Layer 5 of a small transformer language model trained on English Wikipedia (14 layers, counted from 0, width 96).
A neuron's activation on a vector x is GELU(gate . x) times (in . x), where the dot is the dot product.

Input weights of the MLP neurons that the questions are about. A number n stands for n times 0.0013.
n17 gate: -105 -137 -89 74 223 60 -61 54 37 73 -23 -70 27 -74 49 -45 0 56 -111 154 103 -119 -126 -322 114 -80 -16 -211 268 71 -40 91 24 101 -10 17 -59 84 -279 -47 -17 -46 -7 126 77 -16 80 -164 47 -98 -183 46 29 93 31 -104 13 0 90 293 48 94 124 144 -70 -242 -17 84 3 -88 -120 153 -3 56 -111 175 -116 -166 -187 203 -10 95 -52 -117 37 17 3 157 48 -57 -10 -30 30 10 -96 10
n61 gate: 107 40 -113 79 -91 39 -34 93 -102 -58 164 64 -11 -102 155 74 178 25 196 11 50 -8 38 6 -76 92 -27 11 28 -37 160 6 0 12 57 -35 -49 -59 -31 -53 54 123 -171 -207 -84 -111 -173 -52 62 -30 -33 82 -130 -107 -157 -17 -5 97 111 -56 3 105 -60 44 -25 106 -53 -36 146 55 97 79 256 -121 -104 87 -179 52 114 35 -9 -85 -139 -38 -11 6 -114 -46 -8 -6 38 19 164 -59 5 146
n62 gate: -80 -65 79 45 63 -12 -45 52 31 106 39 83 197 -137 44 56 59 -32 22 17 0 9 -104 92 14 -84 -103 -37 90 49 62 40 38 49 -25 -70 -14 -90 -37 -93 -148 98 45 -122 -19 98 -128 5 127 46 -16 7 68 -156 -48 160 79 29 86 7 -70 -79 52 -98 21 48 122 -145 18 -11 -70 79 78 28 25 -40 -57 -166 -16 -83 138 -5 -80 -114 -14 53 27 130 -36 -157 9 -9 49 -24 65 -42
n81 gate: -172 -76 38 33 3 15 -117 60 21 32 -44 115 15 -25 -109 65 -89 102 19 -18 -65 102 -106 -45 -130 62 96 89 -54 40 -250 -30 141 -81 -133 148 -23 77 -27 -68 -6 -159 -110 38 -143 9 44 -90 176 -17 97 -14 147 -65 -82 -167 70 -26 241 -123 113 101 226 78 59 23 -169 -30 -20 -86 147 -89 -214 -96 12 -66 42 -83 -56 -6 -94 105 72 84 72 3 188 14 -62 3 -122 -65 86 -6 -116 -124
n87 gate: -35 62 102 109 -70 88 119 25 -8 37 -17 -134 56 29 -100 5 0 59 101 -169 10 -111 114 -3 24 257 -49 20 -124 -26 -84 -68 -23 8 98 -133 -20 -27 -53 -50 143 -3 -56 116 8 41 -40 -25 -86 42 -60 -95 17 -77 179 34 21 65 55 10 -129 -160 115 -44 45 66 -65 35 63 21 30 0 -96 79 -7 0 49 -15 239 -63 -71 2 -24 66 -100 72 -169 89 145 -48 -64 -17 -58 97 -84 -19
n97 gate: 30 -185 26 -35 181 118 -230 -99 -209 195 160 45 -4 -155 84 -47 194 209 40 27 -57 211 -202 -123 -81 -174 -15 38 -8 15 -23 115 -231 139 -145 -189 209 278 -76 -68 -54 12 -166 -30 -95 -70 -87 -149 -149 45 49 -200 96 -25 155 111 29 -107 -23 0 239 18 -37 152 19 -19 126 50 224 79 -15 111 270 37 -71 -126 47 -4 8 103 -19 -112 130 107 186 -158 170 66 -33 137 -26 -140 -83 -220 -116 -29
n127 gate: 136 -149 -81 -79 -7 -120 -107 132 94 42 -156 -60 197 -263 48 151 27 -59 -170 -130 -4 156 -34 200 -41 -14 24 0 -97 -47 -49 50 201 174 114 -37 -52 -228 -85 -7 -47 52 14 70 124 -41 -236 128 188 100 -25 -131 -93 -78 22 -26 30 -68 231 -125 -190 -270 93 41 -225 124 262 188 113 -176 -18 -41 -98 -129 -17 4 -22 44 123 -37 -79 -7 -103 203 -7 66 -24 -64 145 -46 -83 -148 -60 65 68 37
n138 gate: -13 74 -114 245 57 -88 -14 7 -21 183 -26 -33 -14 46 -413 -90 218 -20 108 45 0 -94 -59 102 -89 198 7 81 58 42 -187 98 -44 -99 3 -87 70 -36 -74 10 -265 67 -171 70 61 10 -77 17 81 -16 -74 -39 65 123 117 -175 133 26 -40 17 -94 -10 -105 -3 232 82 -135 -64 3 16 114 16 0 149 -122 119 -179 -146 138 -88 -141 126 237 -158 -24 -210 -72 175 -26 54 -66 47 -57 58 90 45
n168 gate: 62 -43 -30 -23 -85 179 -60 75 -80 -85 69 -118 -76 31 -152 -107 -76 -106 -107 118 89 -147 -159 -253 -65 30 0 63 -163 82 -70 -79 132 -20 -109 101 151 136 -86 -182 95 200 7 37 -164 192 11 -117 165 51 111 -76 33 -214 137 -82 -105 -206 370 320 135 -11 -128 66 -82 66 -15 -22 50 -165 181 -36 -221 136 135 -64 -76 204 -59 -165 -38 114 171 -73 -42 103 51 36 -89 97 37 -74 183 4 207 -71
n186 gate: -7 68 -42 -115 -230 174 -158 90 112 46 -24 -124 11 -205 0 -51 -124 -60 -72 -44 11 109 76 -119 -128 4 -21 53 263 -79 -11 82 130 -34 209 -7 53 96 -7 -60 193 169 142 32 -96 -287 60 -35 -68 -52 -92 -76 7 201 109 -89 -34 165 -14 -83 -107 -34 42 -195 43 87 -61 97 -162 -191 -14 -31 67 77 -63 258 178 -62 -32 -137 -83 46 94 -24 -109 239 3 27 -166 261 -87 39 39 -90 201 -230
n197 gate: -26 15 118 221 122 -245 23 -197 51 -121 -139 -156 -121 -44 -64 66 41 41 8 82 76 144 -41 241 11 -80 128 -80 -241 18 27 204 31 36 -86 32 -30 100 -208 -88 -20 -311 172 205 192 -190 -57 -395 -243 127 -72 -19 -145 81 -35 -96 -29 19 -57 170 174 -119 26 -71 153 165 -8 -8 41 -126 11 116 57 106 -206 185 -23 -20 -141 -41 -8 -8 15 90 -59 -19 -52 309 -36 -35 -158 110 191 -4 -29 40
n204 gate: 68 -205 -88 -119 48 109 -41 -49 -4 60 -48 225 -58 -68 132 263 145 68 -134 33 32 39 -94 -119 -142 81 164 -109 107 121 -76 41 53 34 63 109 -64 -273 45 0 99 -230 130 68 223 47 -93 -92 53 -163 -222 -40 39 -74 -199 -38 222 -133 20 20 33 -145 -63 -142 109 4 329 106 153 -88 64 43 88 458 -48 29 348 -150 -73 176 -144 24 4 -40 -12 44 8 -101 -324 12 -91 52 -77 -276 16 -77
n238 gate: -57 52 54 -37 -191 -33 70 -95 -259 -47 -203 58 177 -38 -72 -3 123 175 135 -82 -58 -14 56 -235 39 -141 -214 73 -48 -139 7 -110 -37 304 57 -117 -100 -129 18 -141 -89 73 35 -147 116 -194 0 11 -29 0 -94 -39 -130 -49 108 57 -68 158 -151 249 45 109 -142 -14 163 39 -15 -22 95 -126 277 -88 147 -61 -206 -47 70 -11 217 4 296 -4 39 28 196 79 117 -101 48 11 149 22 116 33 156 -158
n242 gate: -23 -82 -53 -60 115 -50 -120 57 -15 79 165 -126 123 50 -25 -133 92 85 -57 27 24 -131 63 -219 -52 74 117 -3 30 -6 106 128 9 -43 44 -74 -79 -154 -77 -92 179 -56 214 -106 24 -86 -145 -128 12 12 127 35 55 148 73 185 -98 -78 109 -54 -110 -66 41 -96 180 17 -39 21 -261 31 147 -190 102 -70 29 98 -15 -122 -118 89 109 111 29 -124 45 44 78 -85 54 137 23 -27 15 -39 31 101
n270 gate: -42 10 -49 -108 -25 -248 -29 -64 -202 -80 -167 98 -40 141 15 54 106 31 -178 -54 42 -228 -62 151 3 -131 126 -67 316 -14 11 -193 -151 63 -94 173 140 38 -213 110 -33 45 83 -67 195 41 -88 174 78 -7 7 256 7 -160 -47 103 -207 82 88 61 -84 -41 125 -194 71 -21 85 21 -38 -90 60 62 297 21 -101 -25 -105 260 -14 -92 -155 -14 125 0 79 53 -59 82 -24 -25 -191 169 50 11 -48 138
n349 gate: 122 80 -10 139 70 -97 -64 -142 -127 43 63 3 -51 -7 -211 13 130 76 272 -69 -47 16 163 82 26 -60 86 -17 95 -187 133 41 -160 98 -16 77 -83 159 -13 -87 -7 -120 -23 -56 7 -186 -67 158 -37 151 -20 62 163 -87 -89 -7 16 16 -50 -81 55 -238 72 144 -30 -69 -192 -122 -26 177 -63 147 -90 -33 16 -331 -141 35 -33 -185 -154 116 -20 -177 151 70 -39 106 -86 122 43 70 181 17 58 182
n356 gate: -36 46 -42 112 -149 107 -40 -46 69 -3 -94 84 -129 9 -18 11 172 47 -36 -20 127 16 27 -95 22 25 -36 -209 75 -87 3 -120 -158 3 69 12 162 -136 -133 -136 52 -63 0 -62 34 181 -102 -75 -60 -22 104 66 -25 -5 133 -9 184 -49 -76 128 -26 148 14 127 -99 11 34 -142 -123 72 93 -102 59 128 25 88 75 -20 -68 -8 -14 120 -177 99 98 -25 41 -43 3 -222 91 62 93 -106 190 64
n17 in: -49 -47 7 416 199 158 -7 209 47 45 10 49 17 107 -31 -31 -13 -10 -11 37 7 -25 -185 -177 22 -79 -136 -79 -43 110 166 7 63 107 -84 102 -62 -32 -142 -13 -3 100 -118 -7 -36 86 184 -19 -46 -77 0 -106 137 110 27 -86 -161 13 183 0 20 -67 280 -29 -30 -218 -63 -33 -111 -12 -49 70 -91 -81 -48 116 -161 -10 13 152 90 -55 39 -192 77 -101 -202 32 -59 -7 -84 95 210 193 -41 41
n61 in: -91 40 -2 -123 65 19 44 -7 -20 29 -2 152 -77 148 128 70 47 98 161 20 70 -28 -5 -67 90 2 7 75 -2 -68 72 -74 79 -18 -50 40 -41 -120 -64 71 -112 8 31 -125 10 -7 182 -12 17 -17 -56 -97 -130 233 -67 -177 -188 28 7 -22 23 -14 -2 57 -197 24 -73 88 47 92 -2 19 -144 -2 10 22 -30 -73 17 -16 79 -103 -10 -24 45 -77 -119 -66 -104 83 86 -65 27 -22 -51 102
n62 in: -52 31 133 -74 24 104 6 5 19 56 103 23 -24 2 -15 -57 -55 -20 10 -33 22 -52 -53 -28 30 -18 -48 49 150 17 -52 106 100 17 34 0 -39 18 35 -122 -115 117 -149 18 -33 7 65 0 -53 -28 -69 -36 87 -68 9 70 60 -81 -87 20 -23 -25 -9 -53 15 -2 -31 -119 -30 -24 33 112 23 -14 93 24 175 -45 -49 -60 19 7 -12 -50 -70 -7 -48 86 3 -88 36 -5 35 9 -14 7
n81 in: -286 8 -124 -132 26 -174 149 -70 33 60 -51 138 -197 6 146 41 14 -3 71 -190 38 -14 84 -79 -90 142 -34 -9 -68 8 37 26 -121 -100 -94 -99 -43 -25 -149 3 27 -116 28 -57 134 79 -35 123 50 -77 46 -99 135 67 -51 127 0 236 -153 88 -84 48 -31 26 122 11 79 -44 28 71 52 -169 195 9 139 -114 -62 24 72 34 68 -91 153 139 -30 112 3 6 105 -44 20 -26 -107 -12 -28 -121
n87 in: -8 -100 -78 125 -6 28 -4 118 -43 -19 -100 -135 26 67 -33 -30 -16 147 5 4 15 -14 -14 80 -44 -6 -82 72 -17 29 -34 -64 -60 -56 31 86 31 -49 79 53 122 -27 2 -11 90 31 -13 -188 -77 25 -59 102 89 -92 37 18 -128 202 -21 75 -29 -43 169 100 64 -42 41 -94 -54 -4 -34 -19 92 61 -83 21 -59 -51 40 -72 -28 4 -81 75 24 46 -54 33 -6 -83 27 17 -6 91 18 -127
n97 in: 19 -31 124 10 -25 128 -68 -97 -111 -170 22 89 71 34 94 -95 -254 -6 -48 101 -185 -83 87 -16 100 150 -57 -115 81 98 63 -116 104 -228 69 276 98 133 96 198 -114 10 34 260 -26 -134 -48 119 35 6 35 -50 -165 120 138 47 42 -152 -175 29 -23 3 -63 122 26 175 29 -100 0 -96 -172 -168 60 94 -9 -138 26 234 48 15 -91 -107 53 125 29 -13 -22 -31 -107 29 25 -41 -86 29 9 -97
n127 in: -86 48 40 3 192 12 54 -63 -38 28 -95 102 -130 144 -79 -33 -39 215 -210 29 -140 -306 -109 89 -21 62 22 153 -168 -159 96 -28 47 219 -24 -97 -49 54 31 -109 86 30 -97 40 -103 -155 -81 113 82 -82 -25 -15 73 96 -182 88 141 18 146 315 113 -100 -31 -34 171 110 -119 -41 24 -26 53 -140 18 49 -119 -82 19 39 112 -27 -99 120 101 9 92 -15 27 66 -119 69 -34 16 -78 -13 51 92
n138 in: -141 -12 113 -112 68 -26 115 23 36 48 -89 23 -198 -92 0 -46 -9 -16 42 -47 6 25 76 -115 48 415 -147 78 69 -153 32 36 79 -119 -10 -223 -42 -116 -59 49 20 267 85 -113 -59 -44 91 204 239 -162 -71 -73 -35 -84 140 34 70 -113 97 -95 -34 32 -111 -32 107 -89 153 82 -138 18 187 -190 -16 13 -45 0 179 7 117 -28 209 80 -92 38 93 -42 -95 12 68 20 -127 -87 -45 86 47 -148
n168 in: -51 -55 54 206 3 46 0 58 -140 -96 -128 -39 93 29 226 26 50 78 143 -78 -39 -26 94 83 30 21 -99 -140 -120 -35 84 77 -74 -57 57 19 144 -56 244 91 -9 -45 -18 -114 82 9 -79 113 6 -9 124 110 -310 213 -230 9 -66 -59 -100 12 53 3 36 -3 130 0 -34 -31 -121 266 -36 -136 63 -6 -149 -104 -127 154 30 41 96 -78 0 47 6 -75 -157 3 -78 -159 -9 -94 88 12 -47 52
n186 in: -146 -60 122 -8 -52 89 -56 183 -137 59 113 37 -26 -176 0 -142 -86 40 4 -122 22 111 -7 -79 -134 -145 -29 409 181 157 -100 124 -15 70 4 8 103 229 -7 22 114 180 -145 103 -101 -246 89 124 -153 106 33 -51 126 -200 34 194 -32 101 -4 11 -146 -58 -73 -309 -104 98 123 97 -18 -35 115 -127 84 40 -193 26 -46 69 -33 -90 -254 -33 -51 58 -152 221 -18 -21 -39 138 -55 -63 41 64 278 -187
n197 in: -11 -135 98 294 224 88 -50 31 -4 -72 67 -45 -8 -60 4 127 26 169 -151 -78 -23 18 37 143 52 -42 177 -15 244 95 -72 -162 35 120 -303 52 -124 -121 -31 27 137 -48 60 -223 172 45 -76 -128 -115 221 -68 168 89 -95 -164 -36 7 -67 8 -77 95 -44 -52 -78 -244 -306 100 -96 37 112 110 26 -34 -4 -11 165 -266 -189 23 85 39 147 71 -123 16 -162 104 128 -84 207 -359 205 76 -39 37 -7
n204 in: -79 -11 -70 -57 86 216 19 61 38 -62 -28 107 100 -54 12 58 -18 -122 128 -41 77 68 43 -124 43 16 127 -63 -17 0 107 -113 -81 120 7 -12 -88 -117 33 -59 17 -64 48 65 132 -14 -16 -37 -54 110 -189 -89 43 4 -41 -110 -15 23 28 -33 -22 -5 165 -14 33 -14 89 54 -52 40 37 -123 39 21 -57 -75 182 -17 -138 32 -26 -2 -137 -89 91 63 2 -34 -27 165 -14 -47 108 -67 -34 45
n238 in: 7 13 44 21 48 27 -69 -159 -136 -64 -71 0 -42 435 -248 23 -3 -101 -18 -140 -58 -23 150 45 -107 -79 -108 38 101 43 -51 -76 122 -32 -40 32 3 109 107 58 42 -40 -80 -156 28 154 144 -37 204 104 89 -147 153 3 95 -46 10 156 242 114 96 86 74 -271 178 10 -24 -207 -86 71 -174 40 51 -277 -87 -38 -210 -89 -133 132 108 -24 -84 -144 66 78 37 43 49 -117 -111 -61 127 7 -56 -13
n242 in: -107 -3 -190 84 -34 112 -211 -55 -99 -40 230 -43 -47 51 -21 164 -55 -6 -162 141 14 -14 50 3 31 -209 -20 100 -29 -25 -51 -118 99 42 79 6 68 75 20 -103 -222 139 50 -20 40 -75 -17 37 46 -59 -66 31 31 115 -15 -33 73 -108 6 -29 213 -114 -34 -134 183 -67 -63 89 105 140 185 -14 -34 -107 -51 -6 -108 -59 63 61 137 104 48 -61 -32 60 -151 -124 49 -118 81 140 31 105 -5 65
n270 in: -7 -5 -78 -3 -38 -106 61 -84 103 30 -62 -75 -33 72 -120 -12 66 -20 32 -44 -48 114 2 -59 192 73 -57 38 -103 51 -75 110 116 -21 64 -118 52 -49 3 -109 -47 16 96 40 -3 -15 18 -112 97 -112 10 -104 12 -10 -21 -16 -10 54 -5 -153 60 -137 47 136 154 99 -25 125 -54 83 -8 -67 -150 87 62 188 10 -225 -76 132 95 52 62 5 -139 -43 25 -148 -82 -109 109 -139 -5 82 27 -10
n349 in: 136 -60 -45 43 -58 5 -3 20 -108 0 17 -75 8 -87 -5 -41 41 121 46 8 58 12 139 -84 -110 -45 -22 -60 166 -48 35 -43 -66 24 -57 37 5 209 48 93 31 -186 20 -144 -73 -120 -151 89 -43 0 -45 -17 -24 -63 -101 -165 142 -24 105 -84 75 -41 204 96 -20 -5 -15 -200 -37 50 -23 113 -52 -22 47 8 -108 13 -15 -100 -23 121 -44 -32 33 12 79 -39 50 -8 52 193 126 33 7 146
n356 in: -42 -50 -161 40 -99 115 -164 -93 102 32 -88 -17 -223 71 45 29 41 -128 -8 -59 92 77 -58 -63 -22 60 10 -258 -28 41 0 -35 -109 10 -2 0 108 -41 -35 -107 -31 -16 51 -10 50 207 -80 -22 45 -39 147 151 -34 62 128 -42 111 41 -137 35 41 104 86 44 -85 -54 80 -90 -155 -19 30 -27 59 -7 34 116 -18 70 -82 -10 -97 96 -59 29 61 -57 100 -14 -14 -5 -15 -32 15 -132 105 -36

Each question shows a token from some text and the vector x that enters the MLP there. A number n stands for n times 0.007.

" Ste": 196 26 66 -114 -106 14 217 47 13 -86 195 38 63 43 79 -187 -233 66 35 38 103 165 97 64 -43 31 164 -3 -66 -90 146 172 24 -31 106 -211 -23 79 18 39 -261 141 -129 29 -173 -285 193 -24 -3 -107 20 35 -77 -114 -14 29 71 47 46 48 296 31 157 -291 -199 37 -82 24 -142 -98 -46 6 -21 -84 -8 -99 3 -194 -14 20 17 92 156 -182 24 -194 135 -215 151 -31 108 370 -6 -163 5 -62
The most active neuron and its activation: n186, at about 0.87

" Africa": -8 38 58 -175 116 182 249 -181 211 -55 68 -81 3 118 166 -42 -115 40 124 -42 -7 -58 -42 55 21 -127 308 -137 12 -97 152 -93 -157 14 177 -88 -15 -18 44 103 -34 -99 -77 109 105 -222 90 -224 131 -103 116 -76 -17 -4 -75 -168 147 81 172 -179 229 -221 218 -154 -182 -15 52 -49 100 108 177 -137 -70 118 -40 -123 -172 51 119 53 -118 -54 157 -102 69 -166 216 -174 167 -170 3 81 -146 72 36 -129
The most active neuron and its activation: n204, at about 0.72

"5": 131 21 -19 -84 274 -41 222 47 162 -111 6 152 -77 29 -28 -88 -141 -69 166 84 45 -57 -36 -22 -29 -244 18 -115 -67 -177 -86 -21 -50 111 218 -119 -13 -258 35 150 -90 117 -171 180 32 -12 182 -47 260 37 180 223 -210 41 -97 -23 -55 -30 136 -171 -31 -61 202 -122 54 130 -20 61 -80 -22 229 -298 160 27 56 49 -118 -280 -82 -32 -141 230 139 17 -158 -101 131 -15 -24 -92 78 32 -263 -16 74 -58
Which two neurons fire most, strongest first? n127, n138

" In": 90 -95 13 -4 -68 -135 162 -48 62 36 -6 13 -52 -51 15 -6 -184 151 148 -176 11 -124 -86 107 -178 69 244 -28 174 -181 155 28 -13 -30 132 -193 -169 31 260 74 0 143 -209 266 185 51 12 -188 2 -16 44 63 -9 -36 -155 -36 54 -88 70 157 -9 -180 -4 -7 -117 183 35 -11 -198 48 85 -23 -48 -307 -3 7 -44 -114 -12 74 70 92 77 61 -223 -87 -186 -81 228 -40 56 374 -5 -8 194 -197
Which three neurons fire most, strongest first? n127, n87, n197

"\n": -28 -69 145 74 -58 151 109 -12 38 6 93 -10 0 13 214 -200 -47 199 339 152 -23 26 -2 166 30 -182 235 94 157 -56 78 -60 5 -67 206 -66 31 -72 2 232 -3 266 -235 157 120 -80 58 -78 127 30 -132 -184 -39 -48 -26 -5 -139 -186 10 -154 343 -136 106 52 29 31 -76 -19 -231 -45 22 -21 29 -149 5 16 -157 -331 105 6 -14 18 -61 -83 -120 -173 162 144 24 -139 -119 -20 -19 -59 97 -247
The most active neuron and its activation: n62, at about 0.74

"ex": 91 123 107 -13 -125 -65 192 105 52 -45 -47 136 150 -11 131 -4 -116 -304 39 -48 -76 12 -11 36 115 -1 206 -107 308 -141 268 148 -28 -39 76 103 -219 -124 100 248 -26 -37 -146 155 -100 -71 97 -218 -75 5 59 58 26 14 -78 33 52 8 35 94 102 -129 110 -180 -148 -97 6 -17 26 95 18 -171 -19 -50 -80 -303 -137 -133 179 -103 -80 104 72 -168 42 -184 282 -119 52 108 301 112 -242 5 -53 -79
Which three neurons fire most, strongest first? n349, n270, n138

" George": -16 -60 -16 -176 100 86 209 43 44 -63 -41 -78 2 191 -11 -33 -39 15 122 3 79 -83 -125 149 -161 -29 443 140 39 -9 -64 -73 -133 141 212 -102 6 -51 83 129 -361 244 -115 60 -23 -46 25 -22 138 -285 213 -156 6 -89 -62 -10 34 135 136 -10 121 -45 235 -48 -184 13 -184 -141 -91 179 80 -133 45 68 -49 -104 -16 -112 71 -59 -16 35 20 -194 -23 -84 165 -244 54 -184 -24 291 -76 86 -13 -43
Which two neurons fire most, strongest first? n270, n97

" Master": 14 138 -27 -71 72 -85 39 -51 101 -88 -70 17 24 109 204 28 -238 35 -21 26 -60 20 -116 82 60 -16 236 -29 54 -120 65 38 -254 121 10 -75 -6 -23 58 79 -167 147 -196 257 -1 -4 -3 -217 115 -179 -193 67 42 -78 -42 85 174 11 130 38 227 -9 376 -152 -234 24 -82 -148 5 -109 169 -56 28 19 160 -112 -93 -57 -10 45 -186 39 55 -249 63 -12 57 -115 156 -209 15 357 2 -106 -30 -40
The most active neuron and its activation: n17, at about 0.87

",": 117 -74 128 -146 98 -82 36 62 228 -26 23 -35 -3 81 -24 -77 -171 -40 179 -212 56 -107 -45 -91 -137 -53 161 -150 -70 -116 -49 70 -26 175 171 -71 -69 -84 13 125 134 74 -254 231 82 -135 81 -2 237 75 207 -30 -102 -25 -179 -124 -10 13 146 -61 270 37 174 174 -338 132 46 125 -156 -109 92 -9 140 -96 36 -153 -6 -205 99 -48 -72 110 -16 -4 -187 -128 87 28 31 -141 199 227 -83 -51 -20 -229
Which of these neurons fires most? n127

" and": 40 50 140 6 59 -109 -35 -24 180 31 10 -5 -60 19 131 -41 -85 81 192 -270 47 -83 -57 22 -21 -274 157 -148 -24 72 32 100 -127 85 144 -6 -137 -213 -8 141 74 151 63 154 194 -99 70 -145 111 -15 183 -79 -152 28 -134 -59 -61 54 206 -203 48 -93 208 92 -138 198 -79 133 -148 47 87 102 103 -131 15 -105 -143 -271 168 -13 56 59 109 -53 -36 -140 137 -169 -29 -198 150 235 37 -113 -15 -285
The most active neuron and its activation: n61, at about 0.46

" of": 84 56 -45 40 114 -122 -42 58 -10 -156 -10 100 -136 113 206 -74 -176 -62 104 -198 -115 5 -90 41 84 -59 194 23 158 -66 -6 2 -164 125 144 -90 -1 -198 180 73 -199 179 -138 183 206 67 99 -138 -50 -92 56 -82 -35 39 -33 -43 130 93 170 -25 339 -161 72 -118 -214 -45 -64 26 -278 49 76 45 -147 24 102 11 -89 -47 114 -170 54 185 67 -107 -92 -3 -8 -128 -89 -189 220 360 38 -133 134 -168
Which three neurons fire most, strongest first? n356, n349, n81

" re": 45 49 -2 -210 112 -101 49 94 76 -73 262 210 23 -251 153 -20 -239 117 -133 -103 165 132 28 30 123 -83 35 -30 -137 -234 216 64 -28 -1 43 -26 -112 -111 -4 -22 78 202 -176 8 99 120 140 -142 14 -129 -38 99 -54 94 -24 96 -24 74 131 -56 148 28 178 15 -126 5 -68 -94 -129 -133 164 85 62 -152 -128 -27 -190 -157 53 -25 51 6 108 -71 186 -87 -35 -187 163 -209 52 346 98 -254 -15 -203
Which three neurons fire most, strongest first? n61, n17, n242

"6": 65 13 107 -90 236 -49 220 -30 80 -100 -40 100 -126 -101 -86 15 -82 -12 138 99 14 39 -10 -30 -100 -231 14 -133 54 -215 -37 -42 11 203 155 -38 -57 -210 73 208 32 103 -158 165 -6 -83 236 -92 227 -28 150 209 -261 96 -60 0 14 -3 115 -98 65 -58 217 -53 -52 177 39 17 -92 -65 250 -362 225 -114 100 -44 -67 -201 3 -95 -180 161 196 39 -111 -112 43 -49 -56 -82 30 24 -268 -24 87 -82
The most active neuron and its activation: n127, at about 1.9

"segment": -43 -84 -174 -9 7 178 198 12 77 7 -81 47 -106 15 150 114 -222 0 97 -78 -59 -93 -108 90 104 -139 202 -208 203 4 136 -172 -135 221 100 140 -59 -39 -103 48 -66 172 -164 75 -197 34 309 -82 11 36 37 42 11 -84 70 26 233 -132 -7 -17 285 -21 144 -146 -305 -3 -214 4 -2 -76 193 -191 143 9 168 -112 46 -79 107 -69 -154 1 43 -96 111 -168 -14 -98 141 -40 143 123 46 -165 58 -176
Which of these neurons fires most? n356

"id": 89 -132 32 133 307 250 299 -87 106 -55 -114 44 -165 -56 -124 46 57 -92 167 -33 151 -151 -157 82 7 -186 190 93 -80 -67 114 -47 -13 8 201 39 -129 -131 110 206 -33 51 -46 35 -107 237 3 -164 102 -94 -157 128 -131 -56 57 118 -1 69 81 119 68 -124 167 -204 -73 216 -9 -143 -112 -118 -51 -284 112 55 159 -287 -23 -91 118 -29 -46 135 -26 -80 29 -112 -31 -252 122 4 158 115 -55 -96 -98 -78
The most active neuron and its activation: n204, at about 1.5

" Middle": 34 168 -18 -169 201 -96 258 -112 34 -24 -33 -87 -79 10 28 7 -110 4 59 5 -25 -52 -26 153 -115 -11 285 -151 -65 -164 138 -11 -85 163 212 -67 -9 31 129 337 -335 75 -180 177 221 -67 -49 -172 106 -96 -119 54 115 64 45 -71 100 55 228 79 78 -109 184 36 -178 24 -69 -106 -200 101 31 -110 -129 94 -12 -164 -75 -268 -180 -30 33 61 219 -132 53 -113 33 -210 181 -55 -6 227 -91 -17 17 -49
Which of these neurons fires most? n349

" the": 154 56 -80 -67 216 -29 81 -46 130 21 150 -31 -9 -109 229 -18 -215 195 213 -180 174 27 -60 146 -43 -55 196 -14 -27 -32 -147 -69 7 -109 107 -66 42 -224 -90 90 40 132 -162 156 92 -39 203 -73 115 -16 99 -46 -35 69 -63 -56 -12 -126 13 -62 116 -240 145 21 -265 43 -65 -84 -117 75 94 129 29 49 162 -351 -126 -256 30 -30 5 -26 13 35 -48 6 11 -52 172 -99 168 144 -61 -72 122 -312
Which of these neurons fires most? n81

" has": 97 -162 -105 -147 113 27 224 -266 198 19 -16 -44 87 -5 301 -186 -73 -16 19 -125 -73 -92 29 89 46 -100 194 -57 -34 101 -2 97 -189 -36 112 111 -9 148 -131 35 -11 127 25 -104 49 -27 207 -117 75 -109 192 61 -137 -61 -114 -13 -84 79 47 -109 91 -108 191 -81 -118 2 16 163 -159 -55 341 11 -5 -31 -33 -41 -84 -213 -6 -24 -39 96 40 50 4 -211 18 50 121 -220 152 226 51 45 144 -318
The most active neuron and its activation: n270, at about 0.75

"ion": 28 -109 -20 -63 100 293 208 64 242 37 -148 112 -43 -31 75 45 -208 -68 50 -239 16 6 -61 174 130 -82 149 -59 55 -89 -14 -62 -116 97 240 55 -194 -133 -2 76 112 -58 -200 96 -64 -63 275 -219 45 25 33 161 -10 -114 -67 55 72 142 260 -135 66 -200 165 -175 -210 80 27 -143 245 -92 35 -32 32 -4 110 -209 -171 -40 118 7 83 42 -105 26 -93 -86 4 -146 140 -71 149 170 -9 -117 -56 -196
Which two neurons fire most, strongest first? n87, n204

" was": 93 -61 -221 -271 119 -50 121 -77 221 -105 -9 137 113 23 117 -84 -121 145 25 -98 42 -78 51 -57 20 -205 152 -4 -131 -91 56 132 -333 -297 205 174 3 -75 67 12 73 133 -117 107 36 3 104 -91 212 28 132 36 -84 -109 -50 45 115 161 77 -293 186 -108 173 -81 -217 342 -68 106 -118 -11 87 -91 -3 -75 -19 -61 -77 -82 -8 -10 -21 46 143 28 52 -108 37 64 -10 -72 54 205 -37 -57 88 -276
Which of these neurons fires most? n81

"s": 110 -19 -160 -59 84 172 74 -9 79 -19 -116 -29 -70 204 172 36 25 -159 210 -49 -112 -54 -231 98 62 -104 135 30 34 -140 283 2 -27 -3 251 48 -139 -222 286 59 -20 57 -256 -21 23 -137 68 -2 173 55 -105 47 -24 43 -6 142 -48 161 43 78 229 -26 248 -30 -84 -116 -36 -81 -34 -1 150 -124 -117 53 43 -289 -218 47 107 -155 -77 76 185 15 -49 -193 -59 -212 -84 -83 43 209 -164 67 147 -170
Which of these neurons fires most? n61

" he": 59 3 -30 -166 219 -193 46 -179 168 -53 191 55 202 -53 68 -146 -17 114 88 -78 37 -27 -104 7 -165 -83 205 -194 18 -88 0 120 -262 -225 118 55 -43 41 -79 172 0 256 -83 -54 5 102 213 52 242 -121 166 3 18 -58 -147 179 -7 62 -1 106 135 -16 234 -36 -87 152 -76 23 -166 45 33 -71 25 -141 -230 -128 -51 -229 47 -117 132 -79 136 -140 -57 -63 211 -88 -1 -207 156 233 56 -37 -48 -177
The most active neuron and its activation: n81, at about 0.77

" played": 113 -27 -175 -90 15 -60 336 -200 141 54 63 49 -13 27 -13 -162 -39 241 70 -94 -172 -128 -127 -175 160 -226 249 1 48 -86 99 79 -202 -69 285 -76 -52 -61 191 34 -32 22 -124 110 106 115 75 -61 91 -96 19 -104 95 -126 17 -78 -134 98 144 -88 186 -19 166 -130 -96 182 -345 42 -69 -55 184 -148 57 -23 -81 -90 -118 -134 -41 -32 112 -41 28 56 117 6 116 -168 47 58 64 228 68 85 70 -254
Which of these neurons fires most? n238

" E": 34 99 80 -233 -116 -48 130 38 141 -19 147 67 62 6 103 -185 -277 2 197 -19 180 285 -80 73 -13 35 193 109 -17 -144 36 179 -63 -42 173 -248 51 -154 78 115 -36 126 -294 25 65 -158 -11 -105 -54 -152 156 75 -110 -27 -144 109 -20 -32 173 9 85 -66 197 -161 -141 20 -60 12 -181 8 -27 -69 79 -32 -39 -247 -64 34 145 77 -47 -64 105 -48 -17 -175 92 -77 184 -152 29 320 -230 20 104 -29
Which three neurons fire most, strongest first? n238, n197, n356